Layer 8 of a small transformer language model trained on English Wikipedia (12 layers, counted from 0, width 128).
A neuron's activation on a vector x is GELU(weights . x), where the dot is the dot product.
The model reads these tokens: " occ" "as" "ion" "," " their" " best" " stud" "ent" ", L" "ing" " H" "uch" "ong" ", " "enc"

The vector x that enters this layer's MLP at each token. A number n stands for (n - 128) times 0.031.
0 " occ": 163, 83, 134, 78, 109, 129, 107, 107, 165, 138, 118, 168, 131, 98, 196, 126, 193, 135, 149, 177, 163, 117, 123, 144, 131, 153, 57, 132, 116, 157, 98, 126, 102, 78, 131, 156, 178, 124, 176, 151, 86, 72, 138, 104, 168, 212, 139, 228, 175, 125, 173, 113, 76, 130, 171, 83, 126, 114, 117, 85, 170, 90, 153, 93, 188, 130, 100, 109, 161, 132, 188, 135, 96, 153, 92, 175, 160, 127, 96, 91, 126, 66, 131, 71, 158, 74, 156, 106, 134, 102, 193, 124, 114, 91, 138, 89, 150, 122, 166, 162, 125, 105, 144, 125, 187, 110, 113, 189, 135, 84, 144, 102, 145, 119, 103, 141, 81, 136, 97, 122, 127, 96, 81, 75, 132, 122, 67, 117
1 "as": 137, 122, 128, 54, 151, 134, 91, 145, 193, 135, 165, 139, 147, 106, 145, 133, 219, 141, 140, 151, 200, 123, 116, 131, 164, 182, 67, 129, 110, 155, 91, 159, 94, 19, 126, 135, 192, 159, 111, 104, 145, 78, 150, 126, 154, 188, 126, 207, 141, 151, 175, 157, 112, 139, 160, 95, 108, 96, 106, 117, 119, 129, 151, 103, 148, 89, 69, 100, 139, 154, 163, 140, 132, 168, 103, 143, 190, 125, 61, 99, 107, 75, 155, 104, 147, 161, 159, 137, 125, 103, 171, 100, 105, 61, 134, 112, 114, 90, 109, 118, 132, 99, 121, 146, 163, 133, 111, 169, 135, 25, 164, 129, 128, 76, 92, 177, 112, 173, 142, 61, 160, 103, 116, 118, 103, 118, 72, 101
2 "ion": 118, 141, 74, 67, 88, 169, 109, 105, 133, 106, 124, 130, 131, 128, 127, 90, 201, 159, 140, 150, 220, 130, 110, 132, 136, 168, 92, 152, 151, 109, 68, 160, 126, 64, 124, 106, 204, 143, 110, 108, 111, 93, 158, 124, 169, 189, 75, 201, 143, 134, 142, 133, 98, 149, 192, 100, 144, 125, 92, 118, 132, 172, 141, 65, 158, 111, 120, 123, 192, 148, 138, 135, 156, 130, 98, 127, 156, 113, 74, 105, 133, 89, 137, 90, 186, 120, 136, 99, 156, 105, 167, 87, 129, 101, 159, 115, 89, 137, 105, 155, 168, 108, 107, 152, 216, 113, 141, 163, 160, 61, 155, 89, 151, 99, 121, 177, 98, 183, 93, 50, 103, 109, 127, 120, 90, 130, 103, 83
3 ",": 90, 126, 82, 66, 98, 144, 108, 103, 116, 148, 91, 116, 152, 124, 123, 117, 175, 165, 150, 152, 230, 103, 130, 161, 173, 169, 56, 170, 120, 144, 129, 115, 120, 77, 118, 156, 181, 146, 162, 123, 111, 99, 109, 102, 188, 195, 110, 206, 169, 156, 154, 118, 79, 124, 168, 73, 118, 94, 97, 115, 142, 143, 122, 111, 161, 110, 125, 92, 178, 163, 133, 151, 172, 160, 84, 183, 169, 137, 112, 95, 127, 97, 117, 95, 167, 111, 142, 99, 145, 98, 161, 114, 132, 95, 157, 74, 135, 95, 125, 132, 149, 112, 106, 139, 195, 128, 124, 134, 142, 28, 168, 84, 146, 137, 145, 121, 81, 134, 108, 55, 145, 106, 153, 110, 115, 104, 99, 135
4 " their": 144, 112, 86, 97, 58, 140, 123, 100, 141, 125, 108, 157, 164, 123, 138, 99, 192, 152, 152, 149, 224, 137, 98, 128, 171, 179, 74, 115, 92, 161, 136, 114, 142, 62, 126, 128, 162, 162, 162, 107, 105, 80, 107, 123, 182, 200, 130, 185, 154, 146, 166, 138, 95, 127, 146, 64, 149, 110, 83, 89, 128, 164, 134, 110, 149, 150, 126, 97, 163, 153, 157, 133, 107, 161, 110, 161, 148, 156, 100, 60, 77, 92, 172, 117, 179, 128, 143, 127, 127, 117, 135, 102, 146, 102, 177, 146, 133, 118, 159, 128, 120, 158, 105, 129, 226, 108, 78, 150, 145, 31, 115, 105, 142, 92, 124, 105, 95, 174, 81, 91, 115, 94, 123, 93, 108, 134, 90, 144
5 " best": 99, 111, 74, 124, 85, 113, 131, 124, 143, 109, 67, 158, 120, 116, 119, 105, 224, 179, 140, 152, 201, 163, 117, 120, 169, 156, 59, 125, 94, 132, 140, 104, 151, 45, 101, 167, 163, 187, 178, 123, 112, 72, 168, 97, 170, 164, 148, 174, 152, 159, 184, 143, 86, 140, 184, 80, 151, 146, 90, 107, 147, 160, 134, 125, 144, 143, 129, 121, 132, 173, 132, 151, 126, 162, 122, 131, 157, 119, 77, 94, 94, 77, 121, 80, 188, 135, 140, 120, 138, 115, 148, 117, 170, 86, 157, 90, 106, 107, 153, 173, 135, 158, 118, 128, 175, 75, 126, 165, 154, 40, 107, 86, 129, 113, 124, 139, 89, 174, 74, 56, 125, 145, 91, 77, 114, 122, 79, 153
6 " stud": 130, 99, 106, 74, 81, 155, 157, 149, 154, 132, 53, 153, 138, 75, 143, 139, 230, 170, 144, 157, 189, 115, 108, 137, 156, 189, 55, 101, 145, 91, 96, 124, 126, 83, 104, 132, 208, 167, 134, 94, 89, 54, 174, 99, 159, 164, 101, 162, 121, 195, 173, 108, 80, 121, 182, 121, 118, 145, 80, 111, 118, 123, 162, 132, 173, 84, 138, 98, 167, 131, 148, 147, 145, 144, 142, 137, 186, 128, 129, 110, 80, 108, 92, 111, 144, 139, 171, 126, 139, 76, 151, 78, 128, 104, 192, 117, 79, 98, 175, 159, 168, 118, 123, 114, 196, 127, 120, 197, 138, 68, 123, 122, 130, 129, 107, 154, 72, 152, 130, 69, 120, 103, 96, 88, 141, 90, 86, 121
7 "ent": 95, 124, 111, 144, 104, 183, 124, 142, 134, 119, 65, 144, 139, 97, 123, 117, 222, 195, 140, 133, 205, 113, 107, 144, 144, 192, 90, 138, 119, 79, 107, 109, 135, 62, 118, 114, 190, 161, 152, 88, 113, 90, 172, 105, 150, 169, 102, 196, 135, 128, 163, 153, 75, 165, 221, 97, 127, 96, 69, 120, 122, 154, 116, 101, 168, 86, 145, 111, 168, 167, 148, 112, 134, 174, 91, 134, 177, 157, 89, 82, 111, 57, 132, 112, 156, 122, 137, 86, 108, 87, 163, 91, 118, 104, 154, 150, 65, 126, 145, 137, 159, 120, 123, 132, 184, 133, 121, 154, 153, 53, 174, 115, 164, 101, 150, 163, 100, 165, 70, 53, 134, 108, 114, 106, 103, 126, 104, 148
8 ", L": 101, 125, 78, 90, 101, 148, 85, 133, 126, 136, 118, 129, 142, 118, 150, 125, 181, 182, 164, 137, 183, 58, 143, 160, 139, 205, 87, 165, 139, 120, 114, 97, 150, 98, 101, 168, 174, 159, 153, 113, 102, 71, 112, 113, 161, 196, 105, 188, 130, 162, 186, 132, 63, 130, 119, 81, 97, 142, 97, 99, 136, 127, 156, 127, 121, 145, 151, 88, 199, 160, 186, 129, 91, 181, 107, 157, 169, 96, 126, 81, 71, 71, 127, 112, 123, 158, 198, 109, 129, 134, 205, 114, 104, 104, 176, 90, 127, 112, 144, 137, 148, 147, 120, 121, 186, 119, 90, 152, 165, 70, 138, 82, 147, 120, 154, 145, 86, 130, 115, 52, 153, 61, 99, 84, 159, 147, 62, 123
9 "ing": 120, 133, 67, 89, 80, 144, 104, 103, 139, 132, 99, 140, 110, 107, 146, 166, 214, 154, 145, 174, 217, 122, 138, 146, 151, 226, 74, 164, 125, 109, 101, 104, 128, 85, 114, 161, 135, 154, 165, 100, 103, 66, 122, 108, 142, 193, 85, 122, 135, 150, 142, 126, 94, 173, 122, 91, 122, 176, 149, 75, 137, 162, 172, 115, 141, 118, 149, 94, 141, 165, 226, 137, 133, 137, 73, 133, 130, 121, 130, 97, 83, 84, 133, 130, 197, 174, 152, 92, 141, 132, 119, 106, 90, 132, 155, 97, 85, 85, 136, 150, 119, 141, 112, 91, 187, 86, 130, 153, 130, 53, 140, 116, 112, 92, 109, 220, 103, 155, 95, 105, 145, 122, 134, 122, 87, 135, 93, 91
10 " H": 92, 108, 55, 126, 80, 143, 108, 139, 113, 106, 82, 157, 134, 79, 152, 92, 161, 143, 186, 149, 186, 122, 120, 143, 156, 154, 96, 161, 119, 137, 122, 149, 148, 35, 59, 170, 150, 146, 149, 152, 104, 100, 80, 128, 176, 201, 112, 192, 133, 124, 168, 137, 82, 153, 117, 103, 132, 156, 101, 111, 135, 181, 169, 65, 122, 141, 121, 108, 129, 148, 173, 139, 110, 154, 105, 149, 130, 98, 138, 81, 41, 107, 159, 129, 157, 178, 170, 94, 98, 114, 186, 155, 158, 108, 175, 102, 119, 124, 163, 142, 129, 150, 110, 149, 210, 91, 92, 220, 119, 60, 127, 133, 133, 117, 118, 142, 93, 115, 103, 61, 144, 93, 136, 93, 135, 131, 57, 141
11 "uch": 90, 124, 90, 102, 67, 141, 105, 167, 178, 139, 94, 117, 125, 161, 138, 109, 208, 136, 161, 159, 196, 129, 155, 111, 175, 205, 79, 162, 129, 91, 171, 135, 173, 61, 98, 180, 133, 135, 166, 137, 80, 71, 126, 133, 134, 163, 100, 189, 140, 165, 192, 127, 95, 154, 126, 115, 111, 163, 63, 86, 129, 151, 186, 101, 170, 114, 113, 109, 128, 151, 123, 111, 101, 146, 137, 84, 143, 132, 89, 98, 68, 79, 202, 153, 191, 181, 133, 95, 110, 130, 150, 148, 153, 96, 137, 98, 90, 79, 156, 140, 150, 97, 86, 93, 174, 111, 128, 183, 122, 105, 108, 142, 105, 116, 96, 141, 58, 135, 122, 76, 117, 116, 88, 162, 139, 87, 95, 129
12 "ong": 117, 113, 82, 133, 42, 139, 115, 137, 150, 148, 100, 106, 153, 82, 129, 117, 230, 199, 137, 161, 172, 126, 113, 113, 146, 180, 107, 162, 121, 103, 124, 129, 132, 62, 87, 179, 118, 128, 143, 150, 72, 94, 156, 113, 117, 167, 109, 156, 141, 124, 166, 135, 84, 177, 152, 91, 106, 174, 109, 106, 148, 195, 185, 92, 176, 113, 126, 113, 168, 157, 137, 137, 154, 148, 117, 97, 172, 92, 93, 106, 40, 91, 131, 131, 184, 145, 145, 99, 121, 67, 128, 125, 132, 102, 142, 90, 76, 88, 188, 165, 169, 107, 115, 114, 222, 128, 142, 211, 176, 41, 117, 123, 103, 103, 94, 171, 80, 131, 117, 111, 150, 86, 117, 151, 112, 139, 74, 95
13 ", ": 97, 134, 82, 95, 55, 128, 111, 156, 143, 148, 117, 110, 149, 70, 101, 127, 179, 138, 160, 166, 152, 133, 147, 161, 144, 185, 78, 146, 144, 147, 116, 146, 116, 76, 114, 154, 163, 142, 201, 130, 79, 71, 114, 113, 174, 186, 130, 215, 122, 154, 177, 146, 61, 151, 177, 39, 140, 106, 90, 138, 135, 163, 147, 109, 170, 79, 154, 135, 157, 185, 157, 168, 118, 159, 115, 162, 167, 103, 105, 115, 110, 112, 148, 93, 153, 116, 180, 75, 104, 96, 139, 135, 149, 88, 157, 75, 99, 81, 134, 141, 161, 103, 119, 131, 214, 93, 98, 159, 145, 25, 148, 148, 136, 147, 69, 125, 86, 126, 131, 68, 129, 83, 141, 113, 144, 160, 42, 116
14 "enc": 101, 130, 66, 41, 101, 134, 86, 134, 165, 108, 129, 112, 153, 102, 110, 152, 191, 175, 80, 159, 187, 149, 122, 126, 163, 180, 112, 142, 106, 141, 128, 132, 124, 60, 90, 117, 177, 152, 116, 117, 147, 77, 163, 126, 220, 247, 121, 242, 143, 190, 158, 130, 111, 129, 128, 138, 144, 118, 123, 91, 166, 163, 155, 78, 146, 103, 183, 96, 123, 145, 168, 87, 131, 189, 138, 111, 169, 97, 102, 116, 163, 94, 188, 85, 133, 136, 152, 93, 99, 96, 154, 116, 111, 128, 118, 118, 120, 155, 124, 137, 120, 92, 103, 165, 183, 94, 97, 160, 115, 61, 120, 122, 119, 116, 78, 167, 93, 169, 96, 96, 131, 114, 94, 110, 93, 144, 56, 89

Each question shows the input weights of one neuron of the MLP. A number n stands for (n - 128) times 0.0083.

n329: 122, 103, 158, 164, 133, 116, 144, 98, 160, 155, 131, 116, 98, 105, 119, 93, 156, 168, 153, 112, 88, 127, 157, 177, 121, 115, 118, 141, 116, 118, 148, 136, 132, 126, 155, 118, 109, 126, 115, 102, 186, 104, 168, 132, 133, 114, 140, 116, 161, 104, 128, 124, 157, 164, 137, 129, 116, 157, 124, 128, 168, 111, 120, 121, 112, 144, 92, 108, 172, 86, 115, 143, 145, 113, 135, 128, 71, 169, 91, 92, 92, 117, 64, 125, 127, 146, 144, 149, 160, 75, 111, 151, 142, 157, 176, 93, 141, 127, 122, 110, 114, 164, 148, 158, 141, 114, 156, 103, 95, 157, 122, 126, 169, 100, 218, 149, 114, 106, 87, 110, 128, 134, 103, 83, 111, 157, 142, 136
On which token does it fire most, and how strongly? 5 " best", at about 1.9

n226: 113, 132, 84, 153, 95, 121, 124, 132, 133, 155, 118, 118, 69, 125, 102, 110, 113, 123, 188, 152, 137, 136, 102, 89, 142, 87, 76, 102, 153, 126, 140, 107, 133, 125, 68, 158, 130, 145, 148, 150, 130, 128, 136, 120, 145, 155, 119, 102, 143, 121, 124, 146, 148, 78, 148, 168, 216, 99, 111, 74, 94, 92, 148, 177, 95, 153, 161, 85, 157, 125, 145, 167, 127, 124, 91, 161, 125, 121, 183, 92, 115, 139, 105, 148, 98, 130, 57, 114, 100, 142, 125, 149, 191, 199, 140, 148, 131, 150, 128, 175, 37, 156, 164, 124, 155, 135, 117, 125, 136, 112, 125, 109, 202, 72, 164, 147, 163, 136, 151, 147, 92, 103, 111, 133, 168, 101, 177, 95
On which token does it fire most, and how strongly? 4 " their", at about 3.1

n308: 130, 152, 91, 123, 114, 92, 148, 120, 167, 90, 145, 94, 112, 55, 162, 120, 35, 99, 150, 128, 164, 119, 157, 133, 70, 104, 156, 115, 81, 119, 139, 136, 133, 183, 170, 149, 102, 139, 145, 110, 157, 131, 140, 113, 106, 122, 138, 165, 90, 98, 106, 135, 65, 152, 96, 103, 154, 123, 136, 172, 111, 111, 146, 144, 147, 133, 177, 144, 145, 139, 127, 119, 116, 138, 134, 110, 196, 95, 104, 138, 142, 124, 154, 132, 120, 121, 164, 168, 135, 148, 104, 133, 122, 76, 115, 140, 166, 143, 121, 160, 106, 141, 129, 169, 142, 156, 137, 118, 115, 131, 181, 104, 184, 136, 118, 120, 132, 110, 144, 115, 125, 103, 92, 120, 154, 157, 80, 146
Its two highest activations, in order, are on tokens 13 ", ", 8 ", L"

n720: 138, 109, 148, 118, 136, 131, 120, 121, 79, 99, 128, 115, 100, 114, 115, 76, 136, 96, 143, 159, 163, 166, 154, 107, 132, 145, 92, 125, 123, 130, 132, 58, 148, 147, 127, 133, 76, 95, 163, 121, 142, 117, 91, 122, 174, 105, 123, 116, 105, 117, 135, 88, 117, 113, 217, 56, 121, 123, 132, 176, 134, 134, 125, 124, 151, 150, 162, 186, 104, 91, 85, 180, 137, 125, 176, 170, 158, 134, 171, 102, 137, 145, 129, 94, 128, 127, 121, 143, 135, 138, 131, 152, 95, 150, 115, 132, 153, 102, 123, 121, 149, 111, 123, 68, 124, 139, 99, 140, 134, 139, 122, 147, 129, 144, 144, 120, 135, 121, 95, 115, 69, 134, 136, 146, 160, 132, 161, 154
Its two highest activations, in order, are on tokens 13 ", ", 3 ","

n443: 135, 160, 176, 183, 125, 164, 109, 168, 57, 142, 99, 116, 108, 152, 120, 150, 121, 125, 133, 129, 100, 93, 125, 100, 160, 129, 120, 69, 109, 131, 89, 144, 127, 100, 126, 141, 145, 121, 119, 148, 100, 130, 119, 136, 134, 151, 145, 136, 111, 87, 146, 101, 121, 109, 96, 163, 112, 130, 148, 102, 108, 113, 105, 85, 164, 216, 110, 155, 135, 126, 147, 189, 106, 133, 137, 129, 162, 144, 120, 131, 121, 119, 114, 115, 135, 129, 144, 144, 95, 111, 108, 167, 118, 135, 167, 124, 138, 73, 138, 123, 166, 110, 108, 106, 132, 157, 174, 115, 86, 123, 124, 139, 149, 120, 125, 170, 111, 83, 89, 215, 128, 117, 164, 121, 148, 158, 130, 120
Its three highest activations, in order, are on tokens 0 " occ", 12 "ong", 10 " H"

n746: 122, 141, 86, 197, 87, 146, 161, 71, 78, 152, 110, 80, 69, 155, 200, 146, 137, 131, 119, 146, 142, 84, 89, 153, 140, 100, 154, 126, 126, 121, 176, 159, 139, 84, 171, 121, 138, 104, 179, 165, 162, 104, 102, 147, 127, 186, 92, 80, 85, 150, 114, 116, 94, 107, 122, 176, 122, 129, 109, 147, 125, 139, 134, 114, 163, 122, 102, 140, 100, 96, 109, 64, 145, 139, 148, 159, 125, 111, 123, 81, 116, 96, 117, 117, 160, 78, 97, 142, 151, 123, 87, 108, 152, 109, 139, 175, 177, 115, 144, 119, 96, 119, 125, 102, 150, 170, 146, 134, 112, 166, 89, 176, 91, 104, 161, 122, 146, 149, 136, 167, 188, 99, 101, 101, 109, 137, 144, 133
Its three highest activations, in order, are on tokens 4 " their", 12 "ong", 11 "uch"

n236: 106, 158, 116, 118, 109, 101, 96, 95, 98, 195, 162, 123, 127, 137, 163, 152, 79, 133, 122, 115, 187, 140, 64, 123, 175, 146, 128, 79, 116, 177, 61, 163, 106, 140, 171, 172, 96, 116, 72, 161, 152, 135, 119, 139, 124, 128, 138, 106, 124, 115, 93, 111, 126, 108, 116, 90, 178, 138, 150, 156, 117, 127, 92, 138, 149, 119, 114, 97, 154, 82, 126, 104, 117, 106, 136, 135, 155, 165, 154, 133, 136, 88, 93, 140, 127, 117, 117, 114, 128, 110, 132, 125, 162, 76, 126, 150, 121, 197, 142, 99, 153, 107, 136, 122, 131, 136, 117, 111, 112, 96, 118, 128, 150, 113, 101, 122, 164, 164, 200, 153, 96, 83, 148, 125, 139, 112, 123, 154
Its two highest activations, in order, are on tokens 4 " their", 1 "as"

n339: 131, 151, 122, 116, 143, 103, 155, 94, 182, 132, 144, 158, 110, 199, 72, 92, 138, 118, 122, 81, 114, 167, 165, 93, 139, 121, 160, 164, 79, 179, 120, 113, 137, 90, 102, 150, 96, 118, 138, 148, 147, 112, 123, 168, 100, 135, 139, 123, 140, 133, 90, 157, 118, 122, 129, 98, 175, 169, 116, 154, 124, 149, 84, 106, 153, 132, 111, 113, 108, 102, 107, 152, 103, 132, 103, 85, 148, 169, 95, 117, 150, 38, 153, 118, 84, 154, 124, 127, 170, 158, 111, 175, 175, 85, 133, 162, 97, 76, 115, 183, 164, 125, 166, 127, 151, 112, 90, 112, 129, 190, 62, 99, 92, 172, 111, 107, 97, 149, 139, 126, 107, 158, 120, 156, 147, 121, 188, 161
Its two highest activations, in order, are on tokens 11 "uch", 5 " best"

n425: 141, 102, 107, 122, 89, 111, 158, 157, 98, 144, 118, 155, 127, 126, 189, 158, 104, 131, 75, 179, 189, 115, 136, 174, 53, 99, 176, 80, 85, 110, 102, 75, 150, 111, 131, 81, 140, 118, 103, 126, 50, 116, 124, 183, 125, 129, 140, 111, 87, 84, 129, 134, 165, 148, 132, 122, 158, 138, 111, 130, 125, 148, 103, 83, 91, 144, 137, 114, 102, 134, 102, 219, 149, 122, 139, 106, 109, 161, 137, 89, 100, 106, 117, 103, 100, 103, 106, 114, 148, 146, 91, 75, 97, 133, 74, 147, 112, 108, 188, 128, 176, 192, 120, 156, 129, 99, 150, 97, 148, 139, 146, 172, 141, 108, 135, 151, 151, 159, 168, 159, 152, 145, 109, 184, 121, 119, 74, 167
Its three highest activations, in order, are on tokens 12 "ong", 9 "ing", 7 "ent"

n259: 109, 197, 148, 145, 119, 151, 144, 155, 133, 128, 89, 150, 136, 140, 165, 116, 108, 107, 135, 107, 198, 168, 125, 126, 106, 126, 161, 146, 138, 102, 103, 117, 79, 172, 114, 107, 120, 97, 113, 108, 74, 184, 122, 129, 179, 54, 166, 104, 73, 105, 113, 131, 99, 121, 150, 140, 123, 130, 110, 198, 115, 164, 132, 140, 121, 104, 59, 113, 139, 167, 95, 131, 105, 88, 84, 182, 111, 102, 95, 144, 118, 136, 113, 123, 117, 110, 144, 131, 128, 108, 133, 96, 165, 157, 114, 164, 101, 168, 142, 143, 124, 158, 112, 104, 159, 146, 160, 198, 80, 170, 127, 120, 183, 152, 86, 170, 133, 93, 128, 120, 86, 107, 77, 148, 132, 108, 128, 134
On which token does it fire most? 2 "ion"

n29: 109, 96, 187, 124, 176, 94, 185, 175, 119, 113, 98, 128, 149, 132, 131, 99, 112, 112, 108, 82, 91, 164, 121, 165, 151, 135, 62, 114, 125, 127, 161, 115, 144, 57, 164, 116, 95, 145, 110, 144, 101, 125, 157, 129, 62, 61, 138, 109, 112, 114, 115, 156, 175, 103, 89, 107, 149, 138, 142, 154, 154, 151, 158, 163, 152, 135, 141, 120, 146, 161, 90, 122, 186, 153, 135, 141, 129, 117, 126, 125, 138, 81, 132, 146, 106, 132, 120, 92, 78, 112, 170, 157, 135, 115, 127, 165, 169, 89, 94, 98, 191, 196, 136, 131, 93, 84, 200, 165, 106, 125, 146, 77, 156, 148, 82, 142, 169, 199, 117, 129, 72, 118, 142, 99, 146, 121, 153, 107
On which token does it fire most, and how strongly? 5 " best", at about 0.64

n177: 145, 97, 95, 171, 147, 156, 99, 184, 128, 166, 116, 167, 106, 112, 88, 73, 115, 52, 120, 92, 165, 136, 124, 111, 145, 132, 118, 142, 134, 130, 144, 85, 109, 183, 119, 131, 133, 141, 133, 121, 136, 128, 115, 179, 108, 118, 101, 59, 136, 60, 109, 123, 171, 160, 141, 77, 135, 165, 132, 111, 51, 107, 110, 131, 111, 133, 160, 112, 139, 152, 173, 119, 146, 157, 116, 91, 121, 115, 182, 149, 112, 128, 81, 141, 149, 126, 174, 153, 150, 146, 95, 144, 156, 146, 143, 108, 144, 143, 106, 110, 164, 163, 112, 114, 132, 86, 151, 175, 183, 122, 153, 131, 122, 172, 131, 92, 110, 76, 135, 110, 120, 88, 142, 181, 106, 148, 79, 103
Its three highest activations, in order, are on tokens 9 "ing", 10 " H", 12 "ong"

n184: 89, 120, 176, 145, 106, 143, 153, 114, 131, 166, 101, 101, 118, 123, 134, 129, 171, 155, 86, 126, 128, 117, 74, 145, 88, 110, 122, 141, 106, 150, 125, 116, 166, 171, 127, 152, 154, 124, 151, 129, 81, 150, 121, 139, 107, 146, 159, 148, 145, 96, 135, 139, 90, 161, 133, 155, 146, 115, 134, 189, 159, 118, 98, 127, 144, 136, 135, 126, 99, 139, 148, 142, 115, 153, 167, 68, 106, 133, 114, 173, 152, 130, 168, 100, 140, 133, 86, 68, 112, 152, 118, 161, 142, 114, 124, 134, 123, 159, 122, 128, 85, 135, 144, 134, 148, 121, 105, 107, 108, 141, 57, 82, 163, 161, 98, 97, 136, 111, 116, 109, 101, 115, 197, 72, 192, 164, 162, 109
On which token does it fire most? 13 ", "

n489: 162, 154, 81, 126, 151, 118, 162, 132, 128, 141, 146, 68, 104, 93, 169, 106, 116, 121, 90, 85, 92, 90, 114, 170, 141, 131, 126, 129, 112, 142, 85, 127, 129, 123, 117, 135, 53, 119, 77, 161, 126, 160, 129, 150, 162, 158, 122, 122, 163, 169, 104, 110, 101, 135, 129, 137, 137, 143, 155, 170, 133, 104, 86, 98, 59, 158, 104, 183, 122, 72, 153, 174, 151, 133, 163, 150, 139, 110, 127, 100, 149, 106, 133, 114, 96, 170, 171, 112, 129, 172, 194, 191, 136, 90, 167, 108, 91, 132, 98, 108, 126, 129, 148, 164, 112, 126, 107, 140, 114, 128, 120, 125, 141, 158, 155, 147, 110, 98, 135, 121, 92, 136, 131, 117, 106, 138, 135, 97
Its two highest activations, in order, are on tokens 10 " H", 8 ", L"

n290: 154, 173, 131, 146, 146, 138, 115, 149, 118, 118, 125, 135, 112, 154, 188, 140, 139, 102, 127, 142, 167, 90, 64, 96, 119, 85, 159, 114, 94, 88, 149, 164, 161, 117, 119, 124, 122, 76, 125, 174, 96, 125, 167, 87, 124, 153, 84, 149, 152, 174, 148, 96, 208, 83, 121, 77, 182, 127, 135, 79, 119, 64, 83, 176, 63, 140, 97, 92, 120, 131, 140, 159, 73, 132, 161, 138, 77, 176, 149, 111, 161, 101, 153, 162, 151, 138, 109, 163, 171, 150, 51, 157, 141, 143, 142, 184, 127, 74, 154, 146, 149, 84, 125, 128, 122, 140, 86, 149, 115, 129, 69, 90, 96, 128, 123, 149, 113, 100, 160, 103, 98, 151, 140, 181, 142, 150, 156, 83
On which token does it fire most? 11 "uch"

n169: 173, 120, 166, 93, 178, 169, 150, 153, 113, 135, 139, 182, 97, 141, 149, 120, 146, 123, 78, 163, 80, 152, 157, 99, 159, 105, 148, 134, 117, 138, 102, 174, 108, 105, 159, 59, 75, 137, 135, 89, 138, 159, 99, 92, 153, 114, 124, 123, 79, 165, 111, 177, 165, 113, 73, 98, 121, 110, 142, 119, 151, 143, 164, 50, 144, 96, 101, 129, 124, 159, 136, 124, 157, 112, 156, 131, 79, 116, 103, 141, 103, 168, 167, 132, 113, 107, 162, 176, 176, 150, 126, 128, 115, 78, 88, 171, 125, 124, 136, 80, 73, 72, 150, 187, 159, 176, 136, 167, 116, 159, 103, 106, 115, 123, 123, 90, 92, 203, 92, 138, 113, 112, 103, 126, 144, 120, 120, 156
On which token does it fire most, and how strongly? 1 "as", at about 2.2

n461: 129, 133, 160, 166, 114, 102, 139, 112, 73, 114, 130, 90, 110, 163, 190, 131, 105, 49, 90, 167, 164, 108, 129, 100, 123, 54, 150, 101, 143, 128, 137, 162, 109, 60, 157, 172, 140, 126, 139, 187, 124, 153, 160, 139, 140, 104, 133, 147, 128, 126, 124, 150, 105, 133, 79, 177, 174, 136, 100, 130, 102, 139, 152, 116, 143, 117, 123, 108, 159, 106, 145, 144, 146, 175, 94, 104, 105, 103, 144, 115, 139, 144, 152, 113, 94, 157, 129, 98, 77, 120, 177, 114, 173, 146, 92, 143, 92, 113, 148, 163, 167, 168, 157, 82, 143, 149, 155, 115, 67, 130, 138, 83, 114, 142, 131, 59, 109, 144, 138, 112, 124, 193, 84, 136, 97, 162, 152, 106
Its two highest activations, in order, are on tokens 10 " H", 11 "uch"

n577: 152, 151, 137, 135, 174, 198, 184, 148, 125, 151, 120, 166, 80, 150, 107, 147, 101, 106, 144, 93, 94, 143, 119, 148, 100, 162, 157, 117, 99, 112, 117, 124, 134, 105, 138, 121, 113, 160, 93, 86, 73, 100, 128, 106, 117, 109, 129, 102, 105, 100, 116, 176, 106, 141, 155, 135, 161, 95, 140, 113, 143, 110, 205, 142, 164, 113, 167, 132, 129, 173, 74, 177, 123, 85, 101, 146, 101, 149, 133, 128, 116, 137, 82, 126, 122, 138, 108, 95, 125, 101, 204, 135, 160, 128, 151, 173, 102, 120, 113, 167, 92, 141, 100, 152, 117, 116, 152, 148, 131, 137, 163, 66, 71, 150, 141, 137, 147, 97, 72, 140, 96, 176, 145, 132, 109, 128, 119, 164
On which token does it fire most? 7 "ent"

n340: 141, 114, 119, 145, 118, 143, 101, 117, 158, 102, 172, 151, 187, 112, 170, 163, 132, 125, 88, 132, 161, 170, 132, 135, 99, 159, 123, 75, 163, 149, 167, 141, 82, 111, 99, 103, 149, 165, 102, 88, 166, 139, 122, 128, 153, 123, 160, 74, 150, 145, 77, 100, 136, 99, 126, 145, 166, 132, 196, 137, 137, 131, 109, 141, 76, 188, 115, 109, 115, 113, 101, 156, 188, 127, 144, 165, 81, 129, 153, 124, 162, 97, 103, 141, 131, 82, 93, 132, 120, 78, 93, 111, 105, 128, 116, 111, 134, 136, 101, 118, 165, 114, 136, 94, 96, 165, 158, 155, 101, 86, 178, 124, 150, 124, 127, 146, 116, 133, 87, 139, 149, 144, 85, 119, 87, 76, 112, 82
On which token does it fire most, and how strongly? 14 "enc", at about 1.5

n359: 146, 143, 163, 127, 105, 124, 88, 145, 129, 120, 114, 199, 86, 178, 122, 142, 141, 110, 136, 98, 83, 135, 178, 115, 112, 78, 147, 143, 119, 99, 168, 113, 144, 133, 109, 64, 155, 152, 136, 175, 137, 137, 181, 94, 111, 122, 170, 45, 144, 115, 79, 186, 91, 126, 129, 128, 141, 91, 152, 119, 95, 89, 118, 101, 180, 89, 39, 140, 141, 162, 125, 125, 107, 126, 114, 173, 196, 174, 157, 102, 132, 79, 156, 112, 106, 170, 135, 135, 108, 125, 122, 99, 102, 84, 158, 106, 134, 126, 137, 145, 184, 121, 161, 133, 110, 100, 139, 158, 117, 156, 133, 132, 126, 100, 102, 166, 117, 139, 160, 100, 113, 97, 124, 181, 135, 124, 217, 106
On which token does it fire most, and how strongly? 1 "as", at about 1.2

n288: 136, 133, 136, 141, 157, 131, 139, 134, 145, 186, 130, 133, 110, 148, 131, 154, 131, 98, 125, 133, 134, 96, 140, 137, 124, 131, 159, 136, 85, 111, 92, 170, 101, 105, 80, 138, 107, 96, 172, 172, 138, 113, 63, 128, 105, 153, 141, 83, 130, 100, 120, 109, 126, 118, 89, 177, 110, 115, 124, 130, 126, 176, 157, 86, 115, 142, 128, 72, 109, 127, 147, 136, 150, 125, 159, 87, 135, 108, 142, 132, 82, 111, 122, 95, 128, 116, 95, 88, 99, 142, 178, 135, 121, 103, 148, 131, 106, 132, 154, 131, 110, 110, 178, 171, 105, 103, 129, 144, 124, 128, 119, 132, 123, 143, 183, 97, 134, 152, 142, 132, 133, 149, 134, 138, 158, 150, 107, 97
On which token does it fire most? 10 " H"